Layer 5 of a small transformer language model trained on English Wikipedia (17 layers, counted from 0, width 128).
A neuron's activation on a vector x is SiLU(gate . x) times (in . x), where the dot is the dot product.
The model reads these tokens: " Car" "lo" "s" " Mar" "t" "í" "ne" "z" " de" " I" "ru" "jo" "\n"

The vector x that enters this layer's MLP at each token. A number n stands for (n - 128) times 0.036.
0 " Car": 103, 80, 194, 148, 138, 189, 167, 132, 109, 133, 106, 156, 114, 129, 14, 187, 91, 122, 119, 162, 101, 92, 141, 117, 161, 141, 139, 115, 97, 119, 102, 70, 154, 151, 123, 155, 147, 99, 68, 124, 169, 151, 161, 68, 89, 138, 103, 132, 135, 188, 126, 127, 152, 69, 139, 110, 112, 33, 145, 98, 54, 105, 155, 134, 104, 163, 134, 173, 144, 106, 159, 70, 167, 78, 115, 139, 80, 137, 100, 167, 159, 159, 180, 74, 49, 151, 59, 154, 206, 131, 120, 151, 205, 173, 166, 79, 112, 107, 96, 105, 153, 150, 148, 173, 116, 53, 106, 158, 124, 96, 142, 115, 120, 140, 106, 146, 95, 219, 41, 203, 140, 164, 119, 57, 184, 145, 120, 183
1 "lo": 112, 130, 187, 141, 144, 108, 146, 102, 54, 123, 122, 112, 108, 139, 57, 163, 132, 156, 152, 143, 127, 152, 206, 135, 187, 165, 151, 135, 90, 144, 83, 122, 115, 119, 94, 78, 92, 126, 45, 53, 144, 144, 179, 145, 74, 156, 161, 153, 150, 137, 177, 152, 171, 129, 185, 133, 58, 105, 132, 161, 58, 123, 118, 96, 98, 92, 126, 161, 100, 101, 89, 97, 186, 123, 134, 143, 77, 123, 75, 180, 109, 129, 165, 40, 177, 133, 125, 92, 189, 150, 118, 139, 171, 126, 176, 100, 101, 156, 100, 98, 87, 77, 129, 169, 140, 48, 45, 135, 139, 147, 196, 162, 104, 124, 86, 150, 94, 172, 94, 183, 150, 197, 131, 75, 184, 166, 55, 136
2 "s": 77, 142, 220, 190, 123, 171, 115, 99, 49, 139, 173, 102, 113, 126, 109, 114, 171, 153, 97, 126, 130, 96, 155, 148, 136, 208, 124, 117, 134, 89, 41, 116, 81, 122, 89, 120, 160, 124, 108, 68, 160, 146, 126, 66, 120, 141, 165, 157, 125, 159, 113, 121, 96, 126, 126, 168, 126, 145, 23, 168, 75, 54, 130, 60, 90, 171, 80, 160, 152, 153, 154, 135, 182, 56, 106, 127, 96, 178, 95, 213, 148, 128, 124, 27, 150, 116, 99, 95, 183, 124, 150, 110, 175, 111, 142, 107, 132, 140, 70, 156, 144, 239, 162, 132, 100, 58, 96, 108, 137, 117, 132, 117, 109, 140, 158, 168, 104, 146, 92, 191, 53, 161, 126, 151, 158, 157, 153, 182
3 " Mar": 100, 44, 210, 188, 130, 151, 132, 121, 90, 156, 177, 120, 155, 148, 51, 154, 102, 125, 139, 161, 88, 99, 197, 116, 156, 180, 151, 179, 122, 143, 138, 40, 139, 139, 124, 112, 128, 100, 92, 89, 106, 146, 131, 85, 130, 123, 49, 124, 140, 173, 155, 69, 144, 106, 191, 39, 91, 102, 75, 133, 66, 123, 158, 118, 92, 137, 169, 165, 140, 123, 194, 99, 169, 80, 147, 214, 75, 108, 90, 180, 164, 153, 189, 63, 72, 180, 80, 117, 186, 132, 145, 125, 193, 147, 204, 93, 160, 146, 95, 96, 97, 150, 143, 124, 117, 54, 124, 123, 112, 89, 139, 91, 164, 97, 161, 119, 65, 122, 107, 139, 146, 201, 135, 113, 153, 100, 85, 166
4 "t": 28, 134, 200, 204, 98, 88, 184, 102, 50, 139, 173, 70, 150, 98, 140, 151, 70, 80, 132, 115, 139, 60, 189, 104, 150, 143, 161, 129, 131, 123, 122, 142, 134, 207, 116, 114, 59, 115, 77, 103, 100, 132, 233, 29, 159, 170, 132, 152, 158, 143, 134, 127, 131, 116, 119, 173, 111, 121, 91, 128, 91, 147, 120, 73, 89, 92, 132, 158, 166, 100, 179, 133, 176, 111, 99, 81, 118, 131, 69, 156, 162, 101, 146, 39, 83, 158, 95, 147, 165, 103, 197, 81, 147, 171, 206, 40, 85, 140, 124, 124, 129, 153, 123, 138, 128, 110, 114, 156, 150, 145, 132, 165, 125, 139, 110, 184, 112, 108, 97, 163, 143, 223, 61, 103, 145, 130, 112, 129
5 "í": 86, 151, 163, 174, 142, 91, 151, 161, 119, 116, 93, 138, 126, 96, 95, 169, 8, 161, 88, 92, 108, 109, 174, 110, 213, 130, 230, 110, 108, 137, 161, 108, 157, 122, 182, 134, 126, 157, 79, 31, 81, 90, 151, 66, 117, 120, 134, 177, 161, 75, 137, 181, 172, 146, 156, 127, 101, 116, 79, 161, 72, 100, 45, 118, 122, 148, 124, 120, 120, 116, 137, 119, 143, 134, 155, 139, 106, 181, 142, 91, 88, 124, 147, 107, 87, 182, 115, 121, 207, 60, 158, 121, 145, 141, 219, 57, 58, 159, 111, 136, 109, 196, 114, 192, 118, 101, 105, 154, 117, 173, 183, 96, 129, 105, 80, 135, 75, 124, 51, 165, 127, 150, 166, 71, 159, 102, 104, 209
6 "ne": 127, 162, 147, 215, 80, 72, 108, 171, 42, 115, 87, 70, 129, 133, 87, 110, 68, 130, 134, 125, 79, 103, 154, 151, 128, 104, 134, 86, 136, 78, 106, 133, 110, 107, 108, 127, 111, 197, 91, 17, 57, 127, 135, 78, 139, 186, 135, 174, 171, 171, 135, 152, 162, 145, 174, 94, 46, 155, 78, 207, 87, 98, 160, 133, 138, 150, 136, 139, 109, 141, 169, 153, 161, 39, 130, 106, 85, 163, 116, 180, 89, 135, 125, 86, 110, 216, 137, 123, 214, 134, 117, 128, 172, 159, 188, 139, 112, 167, 10, 130, 178, 181, 96, 184, 168, 96, 112, 142, 140, 115, 166, 129, 185, 152, 124, 150, 61, 108, 75, 118, 120, 176, 135, 142, 121, 120, 95, 145
7 "z": 161, 117, 196, 146, 111, 135, 137, 173, 68, 105, 100, 117, 139, 128, 118, 116, 54, 124, 106, 136, 156, 152, 169, 149, 162, 172, 133, 91, 135, 183, 109, 103, 105, 141, 156, 83, 115, 137, 82, 98, 116, 132, 138, 77, 163, 163, 87, 167, 133, 154, 83, 146, 97, 134, 187, 97, 30, 118, 61, 179, 86, 93, 179, 147, 113, 197, 118, 139, 110, 111, 188, 108, 205, 70, 139, 108, 206, 171, 113, 180, 116, 183, 173, 109, 78, 149, 84, 58, 213, 129, 186, 50, 135, 138, 191, 138, 149, 128, 57, 122, 124, 230, 143, 68, 152, 102, 149, 97, 96, 131, 106, 117, 117, 111, 125, 143, 101, 70, 26, 128, 82, 182, 136, 110, 139, 101, 102, 176
8 " de": 161, 115, 202, 153, 119, 170, 165, 150, 95, 151, 69, 166, 120, 111, 69, 141, 91, 115, 160, 126, 114, 72, 210, 113, 148, 157, 183, 130, 130, 121, 174, 71, 83, 127, 150, 112, 161, 91, 125, 121, 61, 107, 188, 97, 100, 168, 55, 135, 128, 149, 143, 100, 161, 135, 166, 33, 61, 62, 114, 145, 59, 87, 143, 56, 138, 108, 155, 174, 104, 102, 198, 153, 136, 58, 190, 136, 113, 196, 103, 168, 173, 149, 135, 118, 104, 140, 110, 168, 167, 112, 128, 101, 150, 143, 153, 80, 125, 186, 83, 127, 108, 171, 50, 157, 131, 120, 100, 166, 86, 107, 146, 114, 119, 84, 150, 169, 70, 148, 59, 212, 105, 184, 134, 120, 169, 73, 128, 152
9 " I": 99, 100, 152, 227, 111, 129, 124, 204, 105, 94, 116, 110, 107, 70, 84, 196, 84, 98, 184, 149, 80, 85, 208, 113, 147, 156, 164, 150, 114, 142, 70, 81, 105, 124, 98, 123, 212, 120, 88, 88, 143, 181, 188, 62, 134, 85, 136, 173, 119, 179, 111, 93, 92, 153, 149, 120, 48, 69, 87, 150, 117, 165, 127, 104, 83, 91, 192, 165, 151, 87, 135, 62, 218, 107, 161, 110, 116, 181, 155, 218, 157, 153, 183, 71, 84, 128, 113, 141, 138, 100, 181, 82, 154, 148, 196, 181, 153, 173, 114, 130, 124, 165, 119, 124, 112, 100, 117, 78, 131, 105, 140, 129, 150, 123, 125, 115, 116, 96, 66, 174, 103, 132, 141, 127, 131, 87, 64, 119
10 "ru": 191, 136, 200, 201, 97, 80, 117, 221, 119, 156, 63, 71, 177, 123, 129, 105, 40, 141, 142, 110, 99, 105, 136, 125, 181, 134, 102, 131, 78, 157, 139, 147, 134, 89, 121, 130, 193, 163, 119, 73, 132, 171, 180, 40, 155, 141, 114, 81, 124, 144, 65, 119, 189, 151, 183, 142, 94, 129, 91, 116, 109, 134, 129, 171, 121, 86, 155, 131, 111, 147, 93, 112, 113, 129, 106, 115, 113, 162, 71, 127, 93, 146, 117, 123, 96, 166, 121, 116, 124, 87, 94, 133, 184, 204, 175, 179, 63, 184, 93, 125, 130, 164, 111, 111, 162, 73, 54, 131, 134, 119, 149, 137, 196, 89, 120, 51, 83, 203, 111, 98, 87, 161, 151, 174, 109, 69, 149, 185
11 "jo": 213, 175, 156, 91, 97, 133, 143, 198, 127, 111, 129, 66, 197, 135, 48, 159, 87, 147, 152, 134, 112, 105, 212, 170, 156, 126, 135, 130, 134, 153, 96, 148, 95, 159, 104, 37, 161, 169, 93, 107, 119, 115, 117, 104, 130, 139, 106, 150, 119, 149, 114, 52, 180, 79, 187, 42, 53, 136, 63, 112, 55, 133, 178, 156, 119, 109, 141, 148, 160, 111, 143, 81, 160, 154, 188, 152, 158, 146, 102, 164, 31, 152, 83, 97, 111, 165, 129, 75, 181, 104, 132, 129, 194, 107, 186, 151, 106, 137, 67, 127, 96, 181, 99, 134, 193, 136, 97, 111, 126, 106, 143, 199, 100, 89, 108, 99, 93, 129, 54, 144, 143, 138, 149, 144, 150, 70, 67, 205
12 "\n": 118, 111, 163, 191, 128, 243, 95, 175, 130, 186, 56, 150, 106, 153, 51, 156, 64, 121, 155, 156, 97, 95, 115, 100, 141, 149, 180, 114, 74, 128, 76, 106, 96, 175, 170, 130, 132, 78, 120, 151, 150, 85, 155, 105, 145, 152, 113, 109, 174, 153, 123, 92, 125, 74, 177, 73, 114, 112, 115, 73, 89, 97, 152, 109, 109, 126, 150, 119, 79, 106, 183, 115, 126, 99, 137, 78, 81, 206, 183, 151, 194, 181, 192, 71, 32, 170, 64, 147, 227, 131, 94, 104, 147, 125, 131, 103, 109, 122, 93, 135, 123, 145, 175, 159, 150, 87, 137, 127, 93, 80, 168, 156, 150, 162, 137, 88, 107, 170, 69, 145, 158, 128, 119, 45, 146, 187, 97, 164

Each question shows the input weights of one neuron of the MLP. A number n stands for (n - 128) times 0.011.

n123 gate: 124, 143, 148, 108, 130, 142, 113, 122, 149, 117, 137, 129, 130, 122, 160, 141, 148, 129, 127, 141, 135, 129, 132, 130, 113, 142, 139, 122, 123, 112, 140, 118, 122, 96, 120, 134, 120, 115, 145, 114, 119, 113, 110, 132, 133, 106, 145, 121, 137, 106, 104, 142, 134, 122, 133, 127, 137, 137, 127, 102, 120, 140, 112, 136, 139, 117, 130, 129, 113, 125, 120, 133, 125, 137, 130, 129, 127, 128, 128, 117, 136, 135, 139, 140, 127, 103, 129, 120, 133, 109, 135, 124, 133, 131, 128, 140, 124, 129, 138, 136, 130, 151, 116, 112, 131, 124, 121, 115, 132, 123, 149, 136, 112, 123, 148, 128, 144, 133, 150, 130, 147, 144, 137, 140, 130, 139, 161, 123
n123 in: 140, 127, 127, 131, 163, 114, 129, 99, 129, 106, 164, 129, 128, 124, 111, 141, 115, 128, 130, 139, 137, 142, 99, 125, 110, 136, 121, 128, 115, 129, 107, 148, 146, 117, 111, 128, 140, 122, 125, 116, 103, 132, 140, 121, 134, 145, 124, 141, 138, 147, 120, 126, 125, 147, 115, 143, 146, 124, 103, 115, 136, 122, 138, 104, 142, 130, 132, 145, 134, 129, 122, 120, 144, 148, 152, 146, 114, 118, 108, 125, 117, 107, 122, 124, 126, 122, 90, 127, 116, 143, 141, 109, 119, 115, 143, 117, 121, 133, 133, 120, 130, 130, 144, 142, 116, 141, 135, 150, 132, 130, 141, 115, 110, 143, 124, 146, 86, 140, 128, 131, 124, 123, 129, 110, 157, 118, 110, 118
It fires most on token 10 "ru"

n161 gate: 141, 121, 134, 121, 129, 133, 164, 120, 107, 143, 117, 124, 113, 112, 131, 138, 139, 137, 125, 134, 127, 140, 125, 139, 149, 130, 135, 104, 116, 123, 115, 106, 133, 103, 138, 150, 135, 137, 114, 119, 131, 123, 106, 137, 128, 167, 108, 115, 143, 135, 130, 135, 146, 153, 134, 111, 136, 134, 128, 135, 145, 121, 120, 122, 126, 117, 128, 107, 135, 144, 100, 117, 116, 129, 126, 126, 138, 103, 142, 114, 135, 113, 122, 133, 124, 128, 140, 121, 123, 146, 131, 122, 132, 137, 137, 141, 110, 129, 128, 120, 117, 135, 113, 134, 133, 107, 136, 111, 128, 138, 144, 118, 115, 132, 123, 129, 118, 131, 135, 126, 137, 121, 138, 114, 129, 118, 155, 127
n161 in: 126, 119, 118, 113, 128, 124, 120, 114, 133, 130, 138, 145, 129, 114, 114, 131, 144, 135, 100, 134, 117, 143, 131, 118, 134, 118, 139, 112, 111, 141, 140, 117, 154, 116, 158, 125, 115, 137, 138, 139, 122, 116, 128, 137, 140, 118, 132, 141, 123, 148, 133, 125, 128, 140, 113, 125, 121, 118, 124, 126, 121, 155, 130, 128, 124, 123, 121, 136, 108, 130, 117, 140, 144, 148, 111, 121, 128, 165, 140, 132, 144, 137, 113, 154, 130, 122, 131, 112, 129, 136, 128, 120, 140, 133, 137, 120, 143, 119, 131, 143, 123, 115, 127, 132, 143, 97, 148, 144, 125, 121, 131, 127, 123, 121, 133, 144, 134, 138, 128, 134, 147, 138, 112, 97, 130, 127, 113, 145
It fires most on token 5 "í"

n300 gate: 100, 122, 147, 123, 120, 145, 124, 139, 127, 141, 108, 112, 118, 117, 149, 133, 110, 148, 158, 97, 137, 139, 128, 126, 128, 98, 130, 147, 145, 144, 123, 143, 117, 144, 114, 135, 140, 128, 143, 124, 108, 128, 112, 139, 127, 95, 140, 109, 128, 123, 139, 141, 130, 134, 131, 113, 117, 127, 130, 121, 138, 128, 119, 123, 134, 117, 141, 120, 137, 146, 118, 114, 116, 159, 120, 132, 141, 110, 123, 122, 138, 108, 126, 127, 110, 124, 152, 141, 144, 104, 145, 131, 123, 113, 145, 112, 135, 159, 145, 143, 123, 115, 143, 119, 115, 140, 134, 122, 140, 143, 122, 117, 151, 130, 141, 125, 133, 146, 150, 120, 122, 112, 134, 134, 123, 131, 127, 117
n300 in: 124, 121, 136, 129, 136, 121, 126, 136, 138, 147, 97, 151, 148, 113, 125, 112, 122, 108, 134, 110, 123, 111, 126, 106, 130, 114, 103, 134, 131, 147, 141, 137, 113, 126, 145, 120, 124, 121, 127, 128, 122, 137, 113, 127, 137, 147, 134, 106, 88, 138, 123, 135, 144, 126, 139, 138, 123, 132, 142, 113, 129, 133, 147, 132, 114, 135, 138, 133, 101, 152, 135, 130, 105, 142, 116, 121, 134, 121, 130, 110, 109, 152, 114, 157, 154, 125, 141, 108, 132, 120, 150, 126, 117, 119, 116, 141, 100, 133, 128, 130, 145, 128, 143, 148, 140, 114, 128, 124, 151, 124, 137, 106, 121, 123, 127, 113, 121, 136, 139, 139, 157, 123, 100, 102, 125, 122, 139, 124
Its three highest activations, in order, are on tokens 10 "ru", 4 "t", 3 " Mar"

n317 gate: 130, 142, 122, 141, 136, 129, 110, 116, 147, 149, 116, 129, 122, 127, 111, 124, 131, 140, 123, 107, 119, 99, 115, 125, 134, 145, 120, 132, 119, 124, 132, 135, 106, 142, 119, 125, 150, 126, 149, 110, 123, 123, 128, 124, 143, 100, 123, 134, 138, 117, 124, 122, 129, 95, 121, 128, 132, 104, 135, 134, 126, 105, 96, 136, 142, 114, 143, 109, 137, 147, 133, 111, 141, 132, 130, 144, 109, 136, 148, 118, 136, 126, 129, 117, 142, 125, 129, 130, 128, 128, 133, 122, 115, 117, 130, 137, 137, 131, 136, 143, 104, 113, 141, 111, 121, 106, 146, 124, 142, 130, 126, 106, 127, 138, 137, 126, 147, 151, 136, 133, 100, 122, 118, 165, 128, 141, 126, 121
n317 in: 140, 110, 142, 107, 134, 138, 126, 159, 130, 120, 116, 145, 116, 114, 102, 115, 135, 143, 120, 132, 145, 131, 125, 133, 129, 136, 123, 140, 109, 148, 122, 121, 121, 122, 125, 106, 147, 122, 131, 145, 122, 138, 128, 132, 112, 151, 147, 120, 119, 131, 145, 132, 132, 115, 131, 126, 127, 131, 136, 129, 133, 119, 156, 128, 144, 126, 94, 136, 158, 141, 142, 128, 126, 135, 139, 118, 107, 126, 138, 136, 122, 131, 111, 127, 144, 135, 152, 120, 128, 125, 117, 137, 128, 162, 116, 135, 139, 123, 128, 136, 101, 140, 152, 128, 129, 130, 132, 130, 139, 119, 128, 119, 139, 106, 127, 133, 163, 127, 140, 112, 126, 135, 123, 145, 114, 125, 127, 152
It fires most on token 2 "s"

n480 gate: 126, 117, 129, 106, 104, 162, 146, 134, 132, 144, 133, 130, 160, 105, 137, 110, 112, 150, 137, 122, 126, 130, 125, 133, 117, 126, 133, 103, 128, 128, 107, 128, 112, 133, 140, 123, 136, 125, 117, 143, 109, 126, 114, 147, 130, 140, 107, 125, 133, 108, 140, 150, 141, 127, 133, 139, 124, 130, 150, 150, 135, 108, 96, 117, 133, 136, 128, 118, 116, 133, 119, 136, 125, 140, 131, 135, 128, 135, 126, 113, 133, 143, 135, 124, 115, 108, 139, 119, 119, 122, 121, 106, 120, 127, 133, 109, 122, 139, 153, 118, 128, 113, 150, 167, 107, 127, 133, 122, 112, 121, 131, 139, 145, 138, 152, 122, 137, 130, 128, 138, 140, 121, 116, 134, 141, 91, 108, 145
n480 in: 101, 117, 149, 118, 133, 104, 134, 113, 109, 128, 136, 136, 119, 124, 124, 132, 126, 148, 137, 131, 120, 135, 113, 133, 134, 123, 133, 118, 113, 152, 121, 142, 122, 140, 113, 132, 104, 141, 128, 116, 120, 121, 104, 133, 125, 126, 114, 128, 102, 137, 141, 117, 122, 119, 124, 118, 153, 123, 133, 137, 153, 102, 148, 129, 128, 129, 141, 112, 131, 109, 151, 136, 121, 101, 126, 148, 134, 140, 171, 123, 128, 135, 140, 136, 133, 123, 148, 129, 154, 137, 131, 115, 133, 139, 123, 143, 130, 140, 124, 143, 127, 110, 94, 135, 111, 95, 120, 134, 135, 144, 119, 111, 122, 139, 133, 120, 111, 121, 125, 131, 117, 115, 162, 120, 120, 103, 137, 114
On which token does it fire most, and how strongly? 5 "í", at about 2.6

n311 gate: 121, 127, 118, 124, 135, 145, 138, 141, 143, 133, 126, 146, 131, 121, 117, 117, 134, 128, 133, 131, 109, 135, 136, 120, 153, 140, 135, 139, 130, 133, 131, 142, 135, 128, 120, 134, 117, 134, 100, 120, 119, 137, 125, 122, 103, 134, 152, 129, 147, 139, 135, 118, 131, 136, 127, 127, 133, 122, 157, 122, 137, 134, 134, 126, 146, 144, 133, 110, 128, 124, 128, 149, 134, 154, 151, 128, 134, 145, 144, 109, 135, 110, 134, 114, 154, 131, 139, 143, 143, 155, 112, 140, 115, 123, 122, 111, 124, 116, 133, 134, 136, 103, 130, 122, 122, 131, 131, 150, 128, 114, 118, 105, 108, 127, 123, 130, 155, 122, 124, 94, 127, 135, 134, 139, 118, 119, 105, 128
n311 in: 102, 118, 131, 130, 141, 148, 140, 110, 138, 107, 130, 140, 114, 122, 138, 176, 138, 135, 137, 125, 119, 126, 135, 173, 125, 157, 137, 118, 141, 115, 136, 137, 120, 127, 122, 113, 145, 118, 134, 109, 148, 126, 132, 140, 125, 118, 125, 134, 124, 128, 144, 143, 148, 115, 128, 134, 145, 131, 138, 127, 113, 128, 114, 134, 117, 117, 140, 125, 120, 142, 134, 121, 141, 142, 133, 127, 127, 132, 120, 108, 127, 112, 124, 136, 117, 144, 118, 135, 144, 150, 148, 118, 106, 136, 123, 152, 135, 140, 113, 135, 119, 144, 136, 117, 135, 121, 125, 161, 118, 91, 142, 152, 119, 101, 122, 149, 152, 121, 127, 132, 141, 138, 132, 136, 136, 144, 151, 123
Its three highest activations, in order, are on tokens 1 "lo", 6 "ne", 10 "ru"

n272 gate: 131, 134, 127, 117, 143, 139, 127, 143, 129, 144, 98, 142, 124, 103, 132, 134, 126, 132, 122, 141, 123, 141, 137, 127, 124, 132, 156, 129, 122, 119, 142, 156, 122, 129, 142, 106, 109, 120, 116, 118, 134, 141, 121, 132, 123, 124, 123, 126, 100, 114, 146, 116, 145, 134, 121, 133, 113, 155, 131, 115, 112, 137, 136, 119, 130, 132, 131, 135, 102, 112, 109, 123, 118, 128, 118, 146, 140, 111, 142, 122, 118, 106, 113, 132, 127, 109, 150, 110, 121, 143, 124, 143, 138, 120, 120, 133, 117, 109, 165, 120, 139, 132, 126, 157, 123, 128, 112, 136, 121, 138, 117, 132, 109, 155, 128, 127, 134, 124, 132, 120, 145, 109, 140, 109, 151, 111, 124, 128
n272 in: 131, 135, 134, 103, 113, 134, 123, 118, 130, 149, 134, 140, 129, 156, 109, 107, 119, 137, 136, 112, 118, 139, 111, 131, 131, 138, 132, 147, 111, 146, 119, 126, 117, 108, 146, 107, 128, 110, 126, 142, 116, 120, 102, 109, 142, 141, 116, 123, 106, 143, 134, 123, 145, 124, 135, 146, 137, 137, 147, 133, 109, 129, 131, 113, 143, 110, 140, 117, 147, 141, 156, 158, 120, 124, 129, 121, 122, 129, 130, 130, 131, 137, 122, 122, 140, 103, 118, 126, 126, 134, 106, 133, 147, 132, 141, 117, 124, 107, 125, 157, 122, 122, 165, 107, 125, 115, 116, 146, 117, 140, 144, 139, 136, 104, 113, 112, 140, 136, 129, 136, 148, 149, 133, 127, 134, 124, 165, 122
It fires most on token 1 "lo"

n490 gate: 153, 126, 136, 123, 124, 120, 137, 137, 112, 108, 118, 133, 141, 117, 120, 124, 132, 148, 144, 141, 121, 114, 130, 118, 113, 143, 113, 108, 111, 109, 107, 131, 115, 121, 134, 108, 105, 128, 119, 129, 120, 112, 144, 129, 118, 136, 138, 126, 121, 126, 137, 157, 123, 117, 109, 131, 141, 125, 113, 147, 113, 115, 146, 128, 102, 109, 141, 125, 129, 144, 132, 110, 130, 159, 113, 131, 122, 141, 122, 139, 137, 117, 137, 156, 104, 119, 128, 122, 114, 139, 141, 145, 124, 126, 116, 128, 129, 116, 127, 149, 145, 128, 129, 122, 119, 151, 121, 105, 138, 124, 138, 122, 134, 145, 141, 130, 132, 125, 122, 130, 136, 122, 143, 129, 124, 125, 148, 158
n490 in: 113, 130, 124, 142, 122, 141, 127, 107, 113, 132, 119, 138, 137, 132, 135, 135, 137, 135, 132, 128, 112, 107, 124, 148, 112, 137, 130, 123, 131, 126, 135, 128, 119, 124, 138, 110, 121, 129, 130, 147, 134, 114, 158, 130, 126, 113, 145, 141, 149, 137, 118, 118, 117, 140, 121, 99, 97, 129, 112, 136, 154, 149, 115, 122, 144, 138, 122, 129, 113, 140, 121, 120, 137, 145, 105, 145, 131, 158, 113, 120, 136, 124, 139, 110, 149, 138, 149, 133, 117, 133, 124, 123, 149, 142, 122, 136, 131, 127, 122, 124, 146, 119, 106, 151, 131, 139, 124, 121, 128, 139, 105, 130, 139, 148, 121, 130, 138, 128, 112, 127, 82, 110, 139, 114, 125, 130, 146, 120
It fires most on token 2 "s"

n346 gate: 115, 143, 134, 146, 144, 114, 110, 143, 148, 130, 126, 132, 122, 120, 142, 122, 140, 112, 127, 136, 123, 111, 132, 127, 120, 144, 130, 103, 137, 133, 136, 142, 124, 135, 110, 136, 122, 127, 132, 122, 111, 127, 138, 124, 127, 135, 134, 120, 119, 125, 131, 143, 126, 127, 132, 143, 131, 129, 124, 130, 143, 155, 139, 127, 118, 128, 127, 121, 143, 125, 144, 124, 132, 103, 97, 123, 115, 101, 146, 119, 123, 105, 140, 136, 139, 106, 141, 112, 133, 120, 127, 118, 142, 145, 131, 132, 121, 145, 128, 141, 115, 118, 137, 155, 101, 113, 123, 118, 139, 125, 128, 133, 104, 113, 128, 119, 126, 143, 138, 129, 113, 141, 137, 125, 140, 121, 141, 123
n346 in: 122, 112, 152, 139, 114, 157, 122, 134, 104, 123, 150, 129, 128, 150, 124, 146, 138, 128, 111, 117, 114, 135, 128, 152, 112, 126, 126, 163, 123, 121, 133, 115, 127, 119, 139, 155, 148, 115, 139, 99, 132, 121, 140, 119, 141, 146, 156, 124, 134, 105, 122, 115, 135, 129, 130, 122, 134, 153, 117, 138, 119, 113, 112, 107, 107, 119, 131, 126, 120, 111, 131, 127, 119, 154, 128, 133, 145, 126, 125, 126, 131, 159, 120, 135, 114, 123, 132, 148, 137, 137, 129, 154, 113, 116, 123, 128, 125, 117, 139, 132, 123, 131, 122, 119, 144, 117, 152, 120, 126, 135, 135, 129, 129, 135, 115, 123, 124, 118, 138, 132, 106, 113, 143, 122, 124, 139, 133, 122
It fires most on token 2 "s"

n48 gate: 112, 146, 134, 129, 136, 130, 144, 123, 132, 150, 132, 130, 128, 132, 141, 129, 144, 137, 113, 123, 125, 141, 131, 120, 140, 158, 141, 122, 142, 127, 112, 135, 117, 103, 141, 130, 156, 129, 117, 124, 125, 136, 147, 122, 106, 121, 139, 136, 115, 132, 145, 140, 119, 134, 123, 126, 118, 139, 130, 107, 129, 130, 139, 115, 113, 129, 138, 136, 144, 106, 113, 125, 122, 135, 124, 117, 147, 129, 134, 128, 127, 156, 137, 126, 123, 140, 131, 113, 128, 149, 123, 132, 140, 143, 126, 140, 142, 125, 127, 106, 124, 109, 138, 120, 135, 127, 111, 133, 131, 151, 134, 140, 119, 139, 127, 137, 122, 114, 132, 132, 118, 129, 144, 124, 112, 113, 128, 122
n48 in: 123, 132, 113, 128, 135, 117, 116, 110, 132, 132, 130, 127, 122, 144, 123, 126, 125, 139, 145, 125, 137, 122, 117, 130, 147, 124, 106, 113, 129, 107, 125, 117, 126, 121, 143, 116, 123, 122, 118, 130, 119, 111, 123, 120, 127, 153, 124, 121, 136, 144, 136, 125, 129, 131, 120, 130, 114, 126, 136, 144, 133, 129, 122, 121, 133, 125, 110, 138, 125, 152, 124, 110, 130, 140, 124, 151, 145, 131, 135, 125, 129, 115, 135, 116, 139, 110, 112, 142, 150, 121, 130, 122, 134, 151, 147, 130, 133, 123, 112, 117, 108, 117, 115, 149, 128, 88, 135, 110, 122, 118, 140, 129, 144, 125, 126, 120, 121, 130, 127, 112, 126, 128, 141, 136, 129, 134, 131, 120
Its two highest activations, in order, are on tokens 1 "lo", 2 "s"

n214 gate: 123, 119, 120, 149, 137, 119, 123, 128, 141, 151, 143, 133, 137, 121, 132, 141, 107, 140, 111, 107, 118, 112, 119, 132, 128, 98, 145, 134, 139, 143, 144, 136, 129, 127, 133, 138, 137, 111, 123, 135, 125, 138, 146, 134, 127, 119, 111, 134, 123, 132, 128, 120, 137, 129, 125, 143, 127, 135, 142, 132, 115, 120, 161, 118, 113, 146, 135, 129, 122, 134, 139, 143, 150, 111, 132, 137, 134, 126, 122, 150, 126, 118, 110, 133, 136, 127, 125, 114, 131, 131, 137, 114, 144, 116, 114, 144, 145, 127, 154, 106, 132, 107, 118, 127, 121, 132, 130, 127, 136, 135, 136, 131, 121, 110, 133, 128, 134, 126, 132, 145, 111, 113, 121, 147, 131, 139, 111, 113
n214 in: 106, 128, 122, 130, 139, 149, 127, 128, 134, 125, 115, 125, 128, 131, 139, 134, 120, 115, 122, 136, 144, 130, 125, 119, 132, 125, 147, 137, 100, 109, 132, 135, 123, 118, 139, 128, 129, 157, 137, 131, 154, 126, 123, 109, 153, 115, 136, 100, 107, 136, 133, 134, 141, 121, 127, 115, 133, 122, 106, 154, 114, 117, 119, 124, 146, 140, 101, 122, 128, 113, 125, 112, 142, 144, 127, 129, 118, 111, 139, 124, 153, 141, 138, 121, 138, 141, 152, 134, 125, 106, 119, 127, 130, 137, 123, 102, 143, 123, 117, 123, 128, 129, 117, 144, 125, 129, 120, 135, 131, 139, 121, 129, 150, 140, 137, 124, 132, 121, 138, 115, 141, 129, 130, 131, 135, 108, 123, 136
It fires most on token 3 " Mar"

n68 gate: 137, 131, 141, 151, 134, 126, 124, 126, 137, 118, 136, 129, 111, 162, 122, 130, 118, 118, 144, 120, 150, 132, 130, 135, 136, 121, 129, 123, 99, 137, 120, 107, 130, 128, 130, 128, 137, 137, 131, 136, 131, 114, 124, 123, 131, 126, 128, 116, 137, 141, 132, 111, 115, 131, 118, 131, 124, 114, 117, 124, 163, 136, 140, 146, 136, 123, 139, 115, 139, 148, 120, 119, 142, 130, 148, 117, 154, 99, 136, 137, 130, 123, 131, 135, 126, 124, 131, 125, 107, 100, 136, 164, 107, 121, 120, 118, 149, 119, 119, 120, 143, 124, 117, 108, 143, 147, 143, 129, 126, 143, 139, 140, 96, 112, 115, 121, 116, 142, 148, 138, 138, 122, 114, 149, 144, 142, 135, 108
n68 in: 99, 106, 123, 116, 161, 156, 119, 126, 142, 124, 129, 123, 142, 114, 128, 127, 145, 140, 122, 142, 128, 118, 141, 134, 125, 133, 133, 111, 128, 123, 124, 129, 150, 117, 117, 117, 108, 143, 145, 118, 133, 131, 125, 113, 101, 111, 123, 140, 117, 141, 149, 109, 140, 112, 132, 152, 117, 142, 123, 142, 127, 123, 129, 126, 113, 114, 120, 125, 131, 115, 138, 106, 140, 122, 149, 136, 135, 111, 145, 128, 146, 127, 124, 132, 113, 143, 119, 145, 126, 111, 120, 128, 104, 113, 115, 115, 94, 132, 146, 140, 100, 115, 156, 128, 170, 140, 124, 142, 128, 129, 122, 157, 119, 121, 152, 119, 125, 117, 125, 100, 139, 146, 133, 118, 101, 141, 146, 110
Its three highest activations, in order, are on tokens 10 "ru", 7 "z", 8 " de"